Layer 9 of a small transformer language model trained on English Wikipedia (14 layers, counted from 0, width 96).
Take only the direct path to the model's output, skipping the later layers: a vector added to the residual stream pushes a token's score in proportion to its dot product with that token's output vector.

Output vectors of the tokens that the questions are about. A number n stands for (n - 500) times 0.0031.
"writ": 584,479,526,417,681,872,138,336,707,482,324,389,491,430,535,446,302,261,594,466,539,461,280,114,378,562,585,432,500,566,565,346,514,513,269,376,619,490,488,505,353,625,593,630,612,346,845,429,741,481,599,645,557,372,284,834,427,600,594,680,426,786,567,314,549,462,625,495,729,447,605,379,566,347,279,544,679,291,628,505,437,707,297,209,607,222,630,852,447,751,320,833,607,533,597,584
"ies.": 526,534,274,332,479,353,446,490,700,596,638,440,259,402,691,468,618,199,463,462,543,272,407,420,471,495,453,538,435,549,685,480,809,413,451,789,345,738,297,736,364,611,611,678,579,598,682,522,409,543,521,426,592,505,366,820,317,658,188,571,338,637,531,404,265,819,680,571,830,636,401,316,636,392,406,549,596,179,568,838,543,485,273,603,699,365,680,651,432,607,258,392,409,319,781,513
"here": 421,422,563,491,724,431,150,322,688,659,362,620,254,759,477,412,504,569,540,378,546,517,396,246,563,821,592,400,430,549,409,311,463,19,430,615,402,649,533,620,513,597,431,527,472,330,573,435,491,525,809,561,598,642,595,515,274,428,643,513,391,542,420,559,439,694,753,335,513,622,122,588,394,534,426,560,403,341,504,712,425,496,448,249,539,572,402,468,605,639,221,401,438,395,680,376
"pson": 561,341,591,461,467,450,518,358,496,699,576,360,437,437,618,591,282,550,421,569,565,467,236,301,430,592,518,500,756,559,301,408,421,363,420,472,577,645,594,675,665,586,355,421,765,532,433,418,497,593,600,232,573,488,302,743,309,423,587,335,380,586,437,283,378,676,637,371,316,452,342,461,552,392,477,417,405,257,712,594,272,696,671,343,610,535,578,681,394,480,469,528,727,571,507,773
"omen": 497,555,255,439,657,419,161,548,539,756,447,492,560,487,576,466,520,532,474,275,632,144,581,295,429,691,413,478,625,549,417,464,440,397,393,517,328,529,226,686,571,349,258,471,524,258,444,488,423,465,439,417,804,621,573,670,367,504,357,528,462,541,306,401,421,568,686,509,550,693,202,724,560,473,685,675,645,341,546,539,579,454,571,440,683,252,495,495,514,642,51,738,676,419,702,369
"ure": 445,409,677,495,316,677,442,520,536,610,337,338,415,721,527,430,533,455,593,511,482,560,444,351,545,431,460,474,276,473,600,678,633,476,524,736,192,492,509,534,885,548,518,384,553,497,496,396,611,398,618,509,590,420,492,509,409,561,339,622,372,650,527,558,533,402,613,423,606,429,420,553,395,594,514,891,358,325,469,382,500,538,678,738,569,460,709,636,420,614,363,633,655,578,527,696
"ched": 597,532,384,348,472,664,413,494,319,738,426,293,435,545,271,397,509,468,650,30,577,667,584,488,412,759,777,859,397,500,318,113,641,520,356,597,494,611,447,537,641,700,798,653,773,445,736,439,594,377,555,447,670,544,174,536,345,245,725,253,410,614,302,500,385,700,460,806,421,481,459,634,672,284,452,505,579,341,588,613,356,651,647,325,679,773,693,662,129,742,415,616,478,654,830,617
"nect": 622,344,528,385,458,491,519,523,641,730,272,336,463,496,325,730,367,213,562,345,654,326,551,480,474,373,557,440,649,543,232,491,639,417,452,453,294,732,455,822,452,440,629,476,434,508,605,347,651,701,684,522,678,439,589,671,252,518,668,390,261,480,264,325,495,467,545,534,707,516,411,698,517,425,300,662,462,270,732,741,504,572,442,330,482,612,578,715,434,601,302,442,749,301,417,421
"FL": 635,334,412,438,423,372,222,436,397,698,306,474,556,436,578,513,606,352,519,457,523,331,310,467,217,646,402,554,389,519,313,303,565,505,507,361,513,504,326,688,472,572,395,496,690,396,435,326,612,678,441,443,566,673,354,509,320,452,409,525,593,424,582,429,326,647,493,546,624,589,554,481,649,496,267,803,556,255,555,629,512,504,364,257,460,445,500,530,372,760,329,526,607,304,496,786
"adem": 531,431,427,298,426,982,622,447,511,713,408,402,382,652,691,489,246,510,666,166,437,263,415,488,273,548,634,461,382,540,368,445,447,348,422,476,303,542,418,339,624,568,816,668,468,565,452,513,678,471,678,466,682,690,373,752,305,387,523,693,415,681,509,484,315,332,556,529,681,473,528,331,706,585,436,575,406,192,843,602,172,607,627,189,492,447,768,628,463,942,382,610,773,467,599,718
" old": 628,346,534,427,478,551,383,492,714,503,328,388,294,552,458,409,477,500,610,333,511,461,435,420,332,595,648,677,522,521,522,350,403,123,560,535,492,435,594,712,583,474,418,513,590,566,379,536,375,458,546,412,534,554,279,695,283,594,566,440,488,556,552,476,456,649,377,623,723,639,406,718,503,467,407,449,443,504,819,664,468,708,421,403,587,619,610,504,349,728,469,724,463,582,620,497
"outh": 512,226,75,446,601,560,356,521,441,616,294,129,443,600,527,227,331,339,642,534,832,302,473,605,322,437,699,676,675,545,571,414,663,449,450,437,303,532,711,656,202,631,420,418,446,261,304,464,613,627,815,223,599,737,658,603,287,399,454,328,367,658,406,541,369,609,538,612,319,464,343,505,462,580,555,640,543,268,597,532,225,802,539,294,646,473,495,665,409,694,403,483,733,481,653,821
"age": 500,594,417,505,402,598,267,500,569,547,423,539,340,511,627,578,647,523,464,507,793,738,444,443,530,486,363,698,566,494,630,678,658,676,404,601,406,357,468,662,519,425,440,773,468,572,461,460,438,730,642,566,457,430,390,586,689,542,503,410,444,622,574,497,496,406,507,573,632,436,134,588,651,399,706,736,580,330,305,447,552,707,713,604,578,504,461,412,588,545,613,699,636,521,621,644
"ion,": 503,255,305,518,610,722,135,194,756,589,397,354,320,673,496,557,546,531,697,287,534,530,316,642,590,378,486,525,371,541,531,312,562,610,337,726,211,844,588,378,681,527,418,429,786,613,438,512,652,441,709,507,477,508,372,918,406,553,468,735,417,414,449,532,348,669,573,651,723,636,364,431,463,435,627,608,606,277,468,514,466,602,576,750,558,532,518,638,481,405,561,529,746,442,570,522
"ays": 463,439,477,470,492,619,286,552,528,449,491,508,309,492,636,328,434,403,504,345,470,530,421,495,444,555,632,620,302,543,281,628,458,556,464,686,208,671,582,703,265,599,459,616,381,222,127,473,512,581,606,636,578,565,456,560,428,695,508,674,47,591,268,343,366,372,492,742,623,512,131,484,542,338,476,557,672,199,382,845,509,657,362,510,464,347,482,411,285,404,486,558,518,413,618,646
" new": 643,411,489,449,582,624,560,434,685,464,427,422,462,551,584,330,476,449,628,526,505,436,395,368,468,464,624,539,464,494,445,446,539,343,539,596,462,361,445,543,513,522,579,625,532,528,562,387,406,605,644,480,576,575,454,500,437,652,451,452,549,417,498,489,339,692,457,597,665,411,391,573,521,478,377,570,498,552,585,497,410,541,474,557,572,471,469,360,491,728,457,696,561,472,570,670
"embers": 547,561,442,459,500,444,351,445,785,640,309,474,153,720,735,307,438,364,641,235,541,275,298,495,472,594,780,772,548,535,391,481,584,465,568,374,383,662,482,519,394,487,825,580,591,403,420,404,586,446,671,379,708,857,307,489,387,526,454,311,247,752,579,363,419,661,557,595,612,550,364,465,714,588,445,644,522,256,616,721,418,714,435,412,488,332,412,480,212,731,585,746,716,214,625,572

Each question shows what one neuron of this layer's MLP adds at an activation of 1. A number n stands for (n - 500) times 0.0016.

n166: 498,479,621,528,520,536,711,701,580,545,566,576,629,359,491,367,810,341,584,309,517,475,407,349,480,522,468,749,512,552,634,448,458,497,587,426,439,450,634,490,513,540,402,381,510,590,653,497,403,520,615,471,530,504,609,475,382,450,595,429,519,580,504,324,389,691,393,654,550,493,576,470,567,516,602,345,547,445,572,457,521,574,353,582,446,647,612,495,357,494,607,485,558,561,606,382
Which three tokens does it push up most, strongest first? "ched", " old", "ies."

n205: 626,669,678,625,588,393,557,472,317,576,684,330,451,743,410,418,553,364,571,326,497,485,404,556,530,498,412,347,644,810,405,393,483,415,472,489,446,629,538,325,375,540,517,431,503,389,362,497,600,522,457,424,474,463,425,591,635,573,555,536,363,341,480,407,612,567,610,474,526,356,380,650,615,472,548,746,347,393,587,496,635,476,550,412,373,480,713,466,380,456,715,523,480,443,515,463
Which of these tokens does it push down most? " new"

n255: 590,463,603,506,564,625,455,582,546,309,396,491,656,576,517,447,605,511,596,385,399,503,432,508,495,444,413,431,429,220,522,437,584,430,605,421,684,479,495,569,422,475,534,626,479,385,413,352,478,464,546,451,487,430,433,470,482,529,431,421,487,375,532,444,581,576,564,497,486,481,497,574,626,447,237,304,396,680,672,643,573,374,581,557,399,670,441,568,501,416,535,505,376,536,489,538
Which of these tokens does it push up most? " old"

n121: 554,669,311,549,574,499,520,591,307,623,572,486,540,416,439,467,577,393,462,587,609,439,629,503,489,511,489,578,673,604,296,342,613,376,605,532,487,537,438,634,668,513,328,660,520,475,506,649,559,482,656,595,413,511,544,516,361,424,477,362,406,247,568,300,462,448,517,501,718,440,379,514,546,464,569,474,627,240,537,498,576,487,436,392,438,586,496,544,509,552,548,394,328,574,413,631
Which of these tokens does it push up most? "nect"

n245: 492,605,412,319,847,428,468,518,417,756,579,540,627,637,372,444,752,567,478,386,541,331,502,337,522,557,392,473,424,560,433,595,467,462,484,512,577,330,502,611,492,359,459,498,438,597,437,683,508,421,624,477,537,482,424,544,560,527,621,540,510,491,494,451,495,346,450,450,495,404,438,414,582,486,328,647,440,546,545,619,401,301,349,462,538,595,479,474,453,589,719,572,546,607,568,457
Which three tokens does it push up most, strongest first? "omen", "here", "adem"

n156: 608,255,579,556,479,408,544,757,460,415,366,339,295,536,514,581,392,390,434,626,594,404,466,476,330,560,528,403,569,727,729,600,640,682,460,476,334,509,313,448,549,249,477,436,446,444,584,347,503,446,729,475,454,313,515,378,661,313,621,630,350,395,615,483,578,409,317,506,286,443,617,368,293,370,568,701,488,464,396,446,391,536,583,765,493,428,374,777,609,524,377,456,559,735,662,585
Which three tokens does it push up most, strongest first? "ure", "outh", "age"

n27: 384,461,630,583,558,656,443,356,564,440,584,592,331,446,349,446,583,635,521,394,534,514,658,619,431,391,689,539,499,392,576,639,443,443,744,466,328,341,520,494,641,563,418,710,490,561,596,486,465,433,302,303,499,618,637,358,340,309,462,551,583,546,662,596,534,552,494,696,388,511,575,444,533,529,450,465,440,528,605,504,409,432,224,547,433,411,543,515,517,443,509,546,489,532,397,525
Which of these tokens does it push up most? " old"

n74: 440,268,506,414,642,443,409,580,545,700,595,450,372,406,486,435,479,417,368,549,514,463,439,518,526,537,528,361,543,426,548,574,659,369,405,371,630,484,460,596,407,559,595,368,365,851,510,414,383,366,629,415,576,529,497,549,355,551,540,481,544,450,669,615,640,404,670,555,545,358,420,508,511,620,482,640,598,407,483,412,733,541,501,308,561,347,590,614,789,592,721,345,385,505,539,548
Which of these tokens does it push up most? "ies."

n44: 769,599,569,404,435,432,374,611,455,579,570,272,579,528,462,548,515,410,531,264,455,575,528,362,573,391,452,514,861,279,402,683,492,394,402,388,538,453,448,386,575,533,488,524,402,599,675,615,576,468,419,546,690,429,711,489,507,427,647,555,524,596,529,233,542,506,499,458,442,522,538,492,552,708,305,466,560,347,488,531,470,712,351,650,424,562,500,491,542,451,776,483,504,466,521,328
Which three tokens does it push up most, strongest first? "nect", "writ", "embers"

n149: 364,387,467,481,490,486,449,599,500,581,338,434,721,555,328,449,590,523,393,535,471,469,584,538,593,545,281,747,535,428,526,286,441,537,559,533,414,514,489,698,389,491,637,625,571,408,506,554,340,546,596,533,280,446,743,628,378,553,445,572,485,427,577,558,571,483,577,779,507,504,405,528,532,387,569,652,406,603,530,441,344,673,486,305,498,534,676,546,228,382,725,507,723,395,406,559
Which of these tokens does it push down most? "here"

n80: 506,494,425,490,672,720,716,392,601,427,463,637,385,520,579,343,349,599,492,378,489,714,459,446,604,467,536,627,455,584,668,420,530,396,613,446,408,342,476,465,456,485,459,580,548,424,436,385,510,459,323,498,402,493,476,331,390,552,609,493,634,409,448,632,235,643,518,617,364,440,379,396,314,550,299,399,460,843,786,435,560,516,364,536,496,416,560,304,600,428,616,526,332,617,526,659
Which two tokens does it push up most, strongest first? " new", " old"

n63: 598,362,416,396,460,498,629,487,500,466,501,402,449,423,731,491,354,484,622,360,566,477,558,405,463,413,645,254,365,398,415,596,439,332,459,390,390,574,323,675,571,455,633,531,375,520,509,550,651,453,416,530,576,388,290,548,674,513,540,557,417,619,471,449,467,464,394,560,481,465,609,352,628,590,485,565,660,587,527,491,282,491,453,606,507,570,573,615,582,479,524,269,656,592,447,713
Which of these tokens does it push up most? "adem"

n5: 470,501,380,442,688,730,653,551,586,395,508,535,393,440,620,280,446,574,526,565,401,556,423,487,472,383,388,451,578,444,494,532,559,436,452,665,455,586,474,597,590,574,557,524,373,347,357,254,433,573,500,546,535,470,704,572,513,554,573,511,528,322,403,414,529,504,453,550,511,340,638,527,418,391,592,345,526,528,611,568,645,462,538,399,586,427,539,400,593,405,477,644,626,529,614,418
Which three tokens does it push up most, strongest first? "ays", " new", "omen"

n173: 219,428,500,638,686,491,468,335,458,467,465,435,525,442,471,517,617,533,576,442,452,359,413,468,618,507,474,394,462,496,602,547,644,399,568,662,445,621,435,402,460,620,318,488,586,475,508,449,432,404,567,544,582,505,547,384,509,288,534,444,508,338,592,536,398,509,721,476,543,407,642,541,605,566,521,375,174,615,409,570,610,532,625,547,436,455,614,502,453,523,693,617,541,343,378,575
Which of these tokens does it push up most? "ion,"

n211: 500,505,439,530,464,448,382,540,355,611,655,583,457,605,238,313,477,581,341,403,608,508,373,423,484,686,474,621,524,728,550,613,655,336,568,558,517,388,479,488,413,588,667,355,597,413,639,490,451,376,492,514,670,420,498,289,633,628,310,452,277,348,572,541,509,674,661,451,486,702,528,480,483,436,345,707,367,619,505,435,609,459,360,415,412,595,314,657,536,444,498,533,326,476,512,371
Which of these tokens does it push down most? "adem"

n179: 467,725,596,510,464,348,406,382,439,594,532,336,326,603,497,631,544,391,586,637,689,382,482,645,621,367,365,456,610,427,546,398,498,392,584,316,798,472,415,480,491,745,542,397,525,472,561,624,438,489,676,290,483,597,516,669,440,264,581,605,469,429,540,464,640,418,521,565,516,443,501,565,501,631,694,442,573,487,503,515,519,392,439,491,419,699,389,301,556,578,495,599,463,418,586,485
Which of these tokens does it push down most? "ays"

n47: 619,394,373,640,356,413,325,449,605,423,504,423,388,314,575,661,400,430,617,511,372,511,467,472,523,255,436,421,462,374,562,418,657,215,504,424,532,414,514,475,453,401,519,422,541,663,465,427,375,505,461,647,408,426,324,661,345,450,599,524,514,692,503,522,352,533,516,578,448,607,536,458,530,544,596,724,460,750,595,509,451,398,510,302,688,422,392,392,564,365,558,638,601,470,475,499
Which of these tokens does it push up most? " old"

n72: 631,383,590,540,549,621,440,566,600,520,704,716,475,525,592,446,381,557,515,461,530,538,625,461,658,528,406,515,365,692,487,372,414,570,554,463,547,476,617,479,428,295,432,594,331,422,504,393,304,570,484,385,464,609,525,524,587,331,580,359,478,585,441,662,561,590,839,528,483,384,511,522,665,479,579,543,760,502,565,561,531,308,492,452,542,595,384,632,486,423,403,430,511,372,501,465
Which two tokens does it push up most, strongest first? "here", "omen"